Layer 8 of a small transformer language model trained on English Wikipedia (13 layers, counted from 0, width 96).
A neuron's activation on a vector x is SiLU(gate . x) times (in . x), where the dot is the dot product.

Input weights of the MLP neurons that the questions are about. A number n stands for (n - 500) times 0.0011.
n17 gate: 396,602,361,564,545,641,507,511,425,541,552,740,380,869,515,421,400,302,456,591,504,478,511,679,717,526,442,455,812,597,496,577,428,677,451,385,470,496,317,572,419,309,244,534,604,315,500,500,452,452,538,367,656,347,416,627,696,670,565,467,515,290,489,344,541,676,860,557,522,634,530,489,586,657,366,627,574,398,500,382,541,582,424,398,590,447,409,562,545,396,552,753,526,470,638,440
n33 gate: 584,489,586,415,602,533,606,755,459,625,496,286,493,751,555,585,644,360,453,481,657,525,683,372,532,442,600,485,541,507,644,564,593,504,471,578,316,493,668,535,586,426,552,544,445,692,621,771,580,251,519,452,555,698,609,464,330,589,236,638,471,478,460,620,667,478,804,729,642,415,588,603,489,518,497,325,435,753,582,348,445,606,472,436,691,349,464,554,474,609,595,460,654,576,573,684
n168 gate: 497,454,456,518,542,355,476,329,525,297,297,669,416,709,490,451,380,582,290,525,566,663,441,271,562,341,432,747,528,517,570,507,443,493,482,708,398,624,305,506,421,611,696,686,469,395,406,482,307,442,507,383,462,607,471,557,631,616,298,517,479,283,490,414,465,507,413,662,323,473,458,409,654,521,441,663,411,740,486,514,448,528,567,524,448,392,398,616,560,215,493,688,514,627,448,430
n189 gate: 546,714,335,377,486,575,390,342,471,478,504,408,464,597,325,428,421,268,571,555,529,425,436,493,655,603,591,692,381,443,565,713,686,366,716,206,536,303,683,619,405,593,554,609,589,645,464,409,528,408,540,569,664,690,449,333,582,598,467,443,433,320,339,504,614,306,550,561,603,614,457,575,388,590,460,489,493,525,489,475,532,486,414,398,327,536,469,704,236,568,543,370,514,281,275,518
n197 gate: 514,571,425,447,479,441,441,455,306,489,552,697,518,527,409,468,336,366,597,425,493,604,531,465,576,639,627,411,567,444,472,664,525,482,454,510,507,415,426,653,651,44,549,610,409,451,574,535,746,621,447,496,451,468,407,514,576,451,546,382,178,444,336,420,570,438,588,539,298,514,539,553,359,577,414,598,431,457,429,429,681,381,274,534,581,461,623,713,436,709,670,696,500,348,591,518
n231 gate: 600,629,497,476,537,264,320,582,395,534,384,543,301,481,617,594,532,520,490,531,627,726,477,577,395,630,647,612,476,706,669,337,664,490,591,455,598,429,389,480,533,348,540,659,370,456,641,469,603,533,388,432,723,548,806,575,497,378,619,443,560,641,554,510,607,609,403,564,500,435,554,564,460,440,421,290,381,537,330,391,570,533,387,608,476,473,353,487,547,677,593,530,762,457,607,416
n303 gate: 519,220,424,547,387,264,535,366,492,637,319,550,406,606,135,473,474,362,608,548,356,477,644,224,696,422,729,441,535,299,476,588,568,496,410,598,539,500,461,612,485,575,669,488,360,362,473,666,492,300,606,607,473,257,548,326,562,516,786,422,450,437,804,450,578,535,527,638,543,425,359,434,437,749,383,562,588,512,524,492,379,360,207,470,629,347,591,546,602,722,543,439,676,465,589,551
n304 gate: 543,556,434,504,465,324,520,361,814,456,617,445,548,397,441,484,424,403,453,496,492,484,567,449,442,182,608,564,627,716,619,577,496,723,484,485,512,420,765,500,632,450,281,452,532,544,579,704,211,714,480,259,516,464,561,212,570,456,170,657,535,361,472,677,547,597,595,604,398,336,643,445,512,536,184,669,391,412,560,596,496,465,610,546,651,524,615,543,564,831,363,574,524,504,563,273
n363 gate: 555,568,235,484,469,414,383,164,373,591,286,640,480,519,512,631,394,523,726,748,744,672,551,327,380,332,727,604,250,422,341,558,572,429,437,675,440,276,591,655,485,523,437,603,759,528,536,552,364,419,468,536,582,548,573,332,317,504,708,539,586,362,677,332,567,450,382,548,488,439,658,610,480,457,344,347,434,604,289,724,347,433,401,558,595,476,278,508,591,524,398,469,480,333,594,353
n17 in: 493,409,331,493,387,563,367,373,470,463,349,543,332,645,616,587,538,448,480,575,577,328,710,590,467,473,370,534,302,705,503,389,598,618,376,555,366,351,380,410,409,523,668,665,660,466,533,412,500,526,534,734,500,537,538,503,477,426,517,540,566,376,653,411,450,408,573,389,430,539,443,400,507,580,663,430,585,351,446,226,586,307,497,630,557,574,451,477,413,281,728,618,513,273,643,476
n33 in: 417,585,428,555,564,497,439,709,409,471,389,580,519,475,400,305,633,601,583,736,464,436,471,452,529,741,591,562,503,561,383,591,622,461,503,428,409,513,452,480,459,575,260,220,481,497,490,454,561,557,484,520,429,447,662,325,570,334,467,449,487,484,455,712,603,449,523,497,628,391,435,422,584,352,603,757,513,385,503,631,535,436,503,472,626,198,409,500,383,503,500,294,558,494,426,285
n168 in: 497,503,449,731,343,409,324,513,619,464,426,575,625,592,458,404,604,471,523,623,536,539,513,497,565,422,458,497,586,660,351,433,674,583,391,646,421,397,490,506,529,418,701,739,376,497,602,311,477,384,341,520,523,610,365,465,503,417,737,539,636,563,533,513,510,794,513,626,340,481,520,451,572,451,559,677,629,380,527,307,448,159,497,375,289,434,510,506,447,474,526,374,444,526,546,483
n189 in: 464,419,426,445,478,550,432,543,526,427,479,192,562,339,323,536,451,479,504,780,355,417,522,514,493,410,581,277,442,478,329,507,625,482,365,311,569,537,761,588,500,877,682,555,525,577,547,463,590,529,420,555,432,522,574,279,185,427,489,507,346,602,446,518,511,425,398,522,507,434,580,591,228,431,670,406,678,599,298,313,504,431,490,376,504,456,423,681,471,478,374,333,572,482,468,690
n197 in: 375,454,548,377,347,569,281,459,655,433,662,573,511,676,580,712,624,424,514,397,426,434,860,497,710,594,541,504,444,490,348,326,436,496,592,507,613,553,496,396,431,486,475,426,479,376,546,571,559,593,493,504,566,568,475,612,483,260,696,524,621,472,675,656,601,366,332,419,570,557,542,525,391,692,345,667,745,596,394,727,486,385,503,756,581,409,459,576,588,430,709,455,574,555,444,511
n231 in: 573,514,349,510,570,300,597,346,713,551,457,437,554,471,567,399,452,559,679,773,403,453,339,487,645,457,490,646,588,397,449,556,541,530,490,503,375,578,342,614,369,620,399,625,587,618,443,531,616,447,422,650,477,456,613,575,430,578,469,570,523,712,507,300,623,467,393,415,490,338,376,668,712,523,405,570,394,384,459,330,296,433,545,500,513,257,585,543,463,757,503,526,554,467,727,351
n303 in: 863,649,476,759,402,535,577,517,621,588,559,556,245,592,521,390,659,258,402,704,437,378,746,616,514,545,380,482,613,619,369,624,636,479,546,415,351,375,613,420,355,473,514,582,458,532,539,471,347,576,457,421,497,676,385,674,643,638,607,524,591,337,581,699,448,593,493,606,668,381,493,570,429,570,460,570,292,379,393,375,377,546,337,524,511,539,500,590,535,549,577,459,623,667,419,511
n304 in: 544,496,378,481,698,412,500,489,485,248,776,675,419,543,500,470,532,489,547,545,353,394,441,507,442,259,565,411,789,653,741,496,586,726,393,617,652,549,283,458,558,472,519,381,698,396,555,761,740,471,541,283,493,429,621,329,286,441,560,687,271,493,353,540,617,536,618,344,672,525,430,695,434,522,445,452,460,369,414,500,452,595,635,593,482,411,568,442,452,617,591,370,426,348,570,463
n363 in: 439,577,780,533,551,450,734,514,354,591,532,471,529,535,576,537,458,593,270,500,533,637,388,323,400,702,574,485,489,648,493,553,559,679,861,539,526,423,562,472,425,469,599,646,395,610,438,302,741,446,423,622,464,607,504,658,486,558,644,284,407,362,446,421,424,357,525,595,590,609,602,507,467,402,616,413,561,452,493,761,486,659,311,698,627,762,419,375,518,301,623,518,562,482,670,599

Each question shows a token from some text and the vector x that enters the MLP there. A number n stands for (n - 500) times 0.012.

")": 535,420,509,555,452,493,608,470,373,542,454,403,436,483,474,322,374,496,597,513,519,499,462,570,392,499,521,537,522,524,486,343,523,484,471,519,578,497,499,310,468,603,552,520,441,491,529,622,400,482,568,495,565,465,341,551,607,434,551,476,481,385,525,594,547,439,429,456,449,618,438,411,587,514,754,539,550,508,543,567,450,440,576,594,632,503,347,343,538,371,563,381,360,622,473,553
Which neuron lights up most? n231

"mb": 534,555,364,382,372,490,487,506,492,405,697,612,413,492,365,367,552,525,594,595,578,533,563,491,700,388,700,542,670,528,470,616,608,541,434,556,476,529,415,318,472,462,457,548,507,373,517,623,579,407,398,587,582,439,555,464,307,551,572,544,341,529,472,548,476,527,585,488,498,492,411,547,449,449,550,492,454,455,594,574,431,430,372,662,460,380,498,511,477,508,544,503,460,435,545,540
Which neuron lights up most? n197

",": 492,468,521,583,387,368,477,376,550,610,543,467,791,535,404,534,516,413,588,538,458,432,620,455,574,397,421,462,462,410,495,561,516,496,431,496,500,519,545,443,536,922,404,444,466,519,586,404,523,466,316,637,507,470,405,528,481,582,545,488,517,519,397,591,411,581,489,417,575,532,366,681,499,345,509,458,506,326,625,415,380,346,578,463,386,428,402,533,317,577,570,511,523,696,497,580
Which three neurons fire most, strongest first? n189, n303, n363

"co": 499,459,531,390,712,520,466,547,532,452,604,580,398,481,498,527,587,400,477,647,496,558,472,329,403,674,408,213,494,420,502,374,562,493,520,474,725,409,464,433,570,671,467,480,424,409,360,541,202,509,658,459,421,421,491,469,610,545,484,511,416,538,438,369,426,448,451,511,525,556,567,451,426,400,410,485,444,349,497,504,434,372,468,295,469,491,432,514,588,414,495,475,600,694,294,644
Which two neurons fire most, strongest first? n231, n303

" ": 469,474,499,564,402,473,577,431,459,417,574,516,483,440,493,428,547,542,472,517,609,494,473,502,468,457,491,531,496,480,536,436,470,482,481,552,526,472,604,256,622,403,380,546,413,618,544,410,592,593,508,580,600,417,418,597,599,541,754,462,478,513,574,555,401,503,552,593,530,317,503,566,538,488,453,458,555,506,539,497,473,375,538,490,502,616,514,500,484,515,507,478,391,543,528,400
Which two neurons fire most, strongest first? n189, n33

" K": 489,464,431,438,412,554,364,454,526,372,622,535,432,615,467,497,520,395,489,467,621,495,454,420,451,462,651,537,474,369,636,481,558,463,400,451,477,544,558,284,389,563,640,522,554,531,438,322,622,462,467,533,562,509,397,623,611,575,611,622,484,599,527,629,493,403,501,422,444,479,369,479,439,552,594,514,537,535,456,375,489,546,409,601,547,596,445,566,522,420,569,494,385,535,549,526
Which neuron lights up most? n189

" of": 591,516,501,527,473,470,624,401,532,521,507,398,492,253,457,561,542,573,459,603,533,372,504,550,497,432,477,441,427,469,490,495,564,391,540,573,566,476,598,275,585,702,482,627,470,483,520,445,513,498,503,434,427,437,411,395,439,537,495,409,581,429,447,562,526,562,514,636,520,453,474,573,539,444,616,596,447,415,371,388,576,491,458,445,455,605,561,491,445,422,530,438,558,493,476,455
Which neuron lights up most? n189

"57": 444,523,368,384,443,705,496,575,644,429,429,623,502,517,461,565,292,584,453,678,578,537,446,410,494,374,428,433,434,617,453,477,517,421,513,644,504,689,380,396,745,667,468,509,408,358,538,563,571,614,398,636,483,576,459,397,499,647,684,592,616,552,489,608,510,409,548,467,502,510,482,548,498,490,435,491,469,515,471,430,473,495,676,618,529,499,603,495,611,561,515,538,496,692,584,527
Which neuron lights up most? n168

"hi": 516,528,604,492,427,721,491,494,505,666,690,606,516,376,355,422,426,410,573,498,425,503,589,647,606,430,678,593,521,339,334,494,489,428,413,435,560,582,496,375,527,415,596,577,446,457,594,449,518,580,379,497,568,685,541,700,506,582,481,564,424,469,386,439,664,628,469,563,365,492,358,385,516,614,593,415,586,695,493,442,540,601,534,566,459,463,554,607,517,487,508,383,423,591,399,384
Which two neurons fire most, strongest first? n197, n189

" P": 511,515,343,394,488,532,425,479,527,457,562,545,441,455,443,558,536,500,473,506,633,434,449,427,561,467,446,565,507,509,456,465,546,472,416,416,511,434,535,238,409,444,507,428,540,552,459,341,439,397,492,439,493,356,406,396,462,481,558,695,448,513,454,358,491,472,424,458,433,483,463,490,452,441,522,523,625,537,494,496,410,448,499,553,410,547,516,534,494,486,494,528,465,550,550,519
Which neuron lights up most? n189

"ro": 580,448,611,523,392,491,476,521,376,550,607,420,436,590,495,368,504,553,435,471,438,294,490,544,678,380,537,380,476,343,504,461,442,364,544,568,601,538,503,310,477,519,424,539,466,458,535,511,563,552,639,516,581,425,394,679,531,511,348,578,614,496,528,462,626,615,517,465,410,454,533,590,498,452,386,445,483,484,554,537,485,350,509,404,445,478,299,405,398,566,515,376,454,569,441,525
Which neuron lights up most? n363

"ta": 427,540,587,567,495,751,476,725,433,427,528,535,614,296,406,492,556,515,521,518,414,478,455,461,472,507,632,570,518,508,477,456,682,477,427,471,437,548,502,331,602,580,589,273,377,465,497,561,568,549,511,447,618,421,493,404,589,631,423,435,472,439,522,532,254,430,498,431,479,518,509,570,453,517,603,463,526,548,413,554,443,428,517,521,595,493,452,595,671,500,483,365,332,596,423,347
Which neuron lights up most? n231

"z": 531,369,485,527,425,397,415,595,497,384,656,406,485,485,316,438,522,479,563,556,398,373,426,420,610,389,601,463,548,280,527,504,493,465,553,454,483,527,423,329,496,586,559,374,477,452,519,399,696,574,411,730,664,488,458,534,487,688,503,640,366,452,462,532,635,484,538,479,433,452,490,643,436,483,403,554,344,543,593,436,495,555,408,391,582,447,374,478,513,450,489,548,403,520,520,533
Which neuron lights up most? n189

" member": 344,594,564,429,470,560,483,513,452,487,370,611,392,503,430,534,608,404,530,498,580,464,513,628,431,401,459,385,549,341,501,484,489,399,573,660,463,489,463,307,498,375,625,485,359,416,518,615,559,445,563,500,544,362,447,544,441,494,623,480,531,466,445,541,355,473,493,574,657,512,381,448,455,261,611,639,604,453,547,458,439,418,463,532,535,534,466,332,494,370,588,466,490,537,542,581
Which neuron lights up most? n231

" she": 483,541,529,543,491,609,434,344,533,618,475,586,500,450,414,514,524,512,534,592,406,521,433,525,577,559,450,654,512,467,476,404,335,518,417,430,536,320,559,287,526,557,406,720,409,490,528,517,620,566,492,551,569,588,407,417,471,364,552,542,491,632,581,522,520,411,538,470,381,573,530,622,394,476,691,489,640,424,482,627,455,553,446,464,571,527,489,506,491,471,606,443,567,529,504,567
Which two neurons fire most, strongest first? n189, n363

" pa": 497,506,573,495,523,474,515,444,385,402,560,512,436,432,623,453,765,589,473,393,533,579,375,469,621,454,525,594,468,550,554,413,389,493,539,587,487,321,530,322,561,546,444,488,456,347,381,531,529,388,533,420,493,583,496,602,475,546,412,494,547,550,453,340,520,513,563,573,546,442,496,489,345,463,446,385,652,375,372,489,479,444,461,506,475,535,567,568,588,486,580,543,325,714,332,607
Which neuron lights up most? n189

"il": 470,616,533,460,199,447,403,456,486,335,568,707,478,427,501,618,525,475,596,504,501,341,544,412,690,517,605,617,616,523,648,560,674,643,398,536,469,452,523,418,399,488,544,558,352,400,309,483,449,535,555,450,658,523,655,597,539,481,514,574,428,763,732,555,500,519,351,498,433,426,457,475,513,527,545,451,415,378,531,538,507,440,376,439,544,512,433,562,418,546,484,488,648,524,557,418
Which three neurons fire most, strongest first? n231, n303, n197

" 1": 559,525,340,479,408,622,520,305,570,453,429,497,441,587,507,503,366,557,541,456,572,450,504,429,464,426,358,478,489,554,574,488,495,550,480,571,618,594,474,314,647,601,505,429,486,560,324,459,566,550,602,540,557,441,278,512,445,586,487,595,602,433,543,437,562,506,588,395,517,470,436,608,510,589,576,486,582,484,459,381,504,371,747,453,522,584,412,539,513,465,546,533,483,539,396,579
Which neuron lights up most? n17

" +": 447,544,446,640,458,406,504,294,621,605,441,419,616,593,498,523,443,409,528,640,624,572,252,518,523,423,329,418,505,439,555,583,451,485,419,490,356,697,499,351,618,687,480,464,457,489,522,486,525,580,374,541,421,393,465,522,489,632,554,627,555,533,505,466,648,544,634,482,487,454,355,626,407,446,614,421,567,397,574,374,429,394,561,479,456,478,466,422,418,515,606,520,471,678,474,570
The most active neuron and its activation: n197, at about 0.67

"t": 552,463,451,548,400,440,367,467,510,477,606,510,340,413,506,432,523,521,469,389,529,451,458,498,555,294,645,479,311,444,639,444,491,390,362,435,613,632,507,311,428,510,352,388,413,471,471,376,608,552,519,566,575,496,420,641,463,707,419,534,584,496,521,448,569,579,531,529,453,379,510,409,610,510,519,518,568,471,494,525,526,468,618,486,606,534,446,563,464,502,585,645,465,475,353,598
The most active neuron and its activation: n363, at about 0.62

"41": 524,456,420,425,450,808,572,449,534,439,522,508,464,591,583,499,308,616,581,515,511,421,461,462,436,553,462,523,511,512,460,487,479,474,484,605,590,484,390,344,681,713,443,510,375,576,348,453,496,535,595,502,507,484,285,655,499,581,454,534,573,458,588,492,566,507,618,454,583,429,410,590,417,490,554,458,619,575,532,401,516,551,691,626,511,444,442,527,557,422,495,579,540,598,509,560
The most active neuron and its activation: n17, at about 1

"ke": 468,580,652,472,436,588,556,557,469,506,518,584,371,359,400,491,385,499,468,523,546,573,499,386,411,578,617,429,630,507,559,381,543,491,544,562,401,652,415,322,364,527,316,418,514,663,407,572,602,596,607,554,569,424,400,630,466,593,385,480,467,506,490,515,457,542,302,509,537,499,434,529,516,477,602,577,528,584,432,330,485,384,556,609,420,574,533,343,579,340,607,506,448,478,481,414
The most active neuron and its activation: n189, at about 0.27

" 27": 514,563,405,539,490,726,548,476,562,396,503,509,538,552,604,588,329,644,549,484,523,501,454,499,472,572,513,507,512,523,474,493,496,447,510,569,579,565,373,293,692,573,463,476,406,515,358,490,519,520,534,483,523,457,283,540,525,609,581,589,551,510,547,465,550,455,647,416,546,417,487,554,393,489,500,441,538,474,459,381,460,467,742,518,499,468,466,552,529,424,531,520,570,595,539,543
The most active neuron and its activation: n17, at about 0.58

"go": 560,464,625,496,463,651,535,515,542,586,644,605,478,388,441,366,389,568,578,530,465,502,492,497,593,455,605,492,439,395,551,436,403,379,497,558,641,601,371,302,496,571,504,563,436,467,499,596,434,541,536,430,543,369,432,643,591,513,475,484,438,485,417,627,663,453,421,438,380,491,513,581,447,454,515,501,449,495,515,535,551,412,483,676,407,375,367,433,576,538,591,446,439,587,345,374
The most active neuron and its activation: n17, at about 0.71

" that": 569,468,466,566,610,496,540,331,536,529,562,438,496,338,583,615,473,449,378,485,475,423,465,577,429,496,504,553,486,482,550,453,489,505,501,471,509,484,474,278,444,530,464,611,391,404,630,401,503,472,413,458,581,507,392,369,479,502,504,423,595,592,397,476,439,445,540,403,629,544,412,548,539,415,682,557,468,358,501,618,569,503,429,436,518,433,568,583,471,548,484,469,555,437,651,359
The most active neuron and its activation: n231, at about 0.56

" left": 515,471,465,461,408,600,589,541,529,549,533,659,372,441,425,498,559,568,586,495,437,549,453,492,365,446,526,575,643,454,683,489,491,428,415,544,334,474,466,292,561,523,351,403,591,496,431,470,543,510,590,530,495,586,515,403,495,576,563,421,554,471,527,571,489,449,572,347,627,401,695,409,566,478,640,465,492,624,435,495,496,454,440,363,509,413,462,426,393,431,599,409,514,488,513,570
Which neuron lights up most? n33

"ia": 649,546,598,550,527,556,410,623,548,694,543,583,545,364,444,532,479,573,523,451,468,447,452,351,540,433,600,454,374,466,472,413,435,433,456,525,521,577,409,305,425,504,476,484,447,378,496,610,544,635,555,445,481,565,438,565,498,584,506,524,416,555,384,612,571,617,441,646,350,477,446,438,558,547,639,503,569,411,450,431,440,431,615,604,390,482,418,480,612,542,449,507,403,653,387,584
Which three neurons fire most, strongest first? n17, n363, n168

" |": 487,485,532,580,393,438,621,561,530,460,530,409,409,518,439,612,440,681,703,667,504,489,512,490,479,447,537,490,646,481,599,449,508,555,334,584,494,369,593,371,439,727,554,399,467,488,528,465,579,476,517,434,509,591,534,359,567,736,551,514,490,583,549,540,449,561,556,400,545,741,566,471,510,582,569,584,419,590,672,373,472,314,610,532,442,539,513,446,422,567,383,433,483,625,569,429
Which two neurons fire most, strongest first? n304, n363

"ma": 432,440,619,451,537,606,519,475,466,441,605,479,410,311,502,430,410,498,478,390,587,518,496,500,459,431,508,562,411,397,531,367,503,450,469,461,354,518,350,289,592,466,494,408,468,514,523,578,512,548,464,554,569,556,574,590,543,539,421,485,442,518,423,694,548,607,386,391,366,578,551,531,554,469,641,478,454,485,550,483,609,305,607,493,442,456,544,505,562,402,512,573,488,519,421,472
Which two neurons fire most, strongest first? n189, n363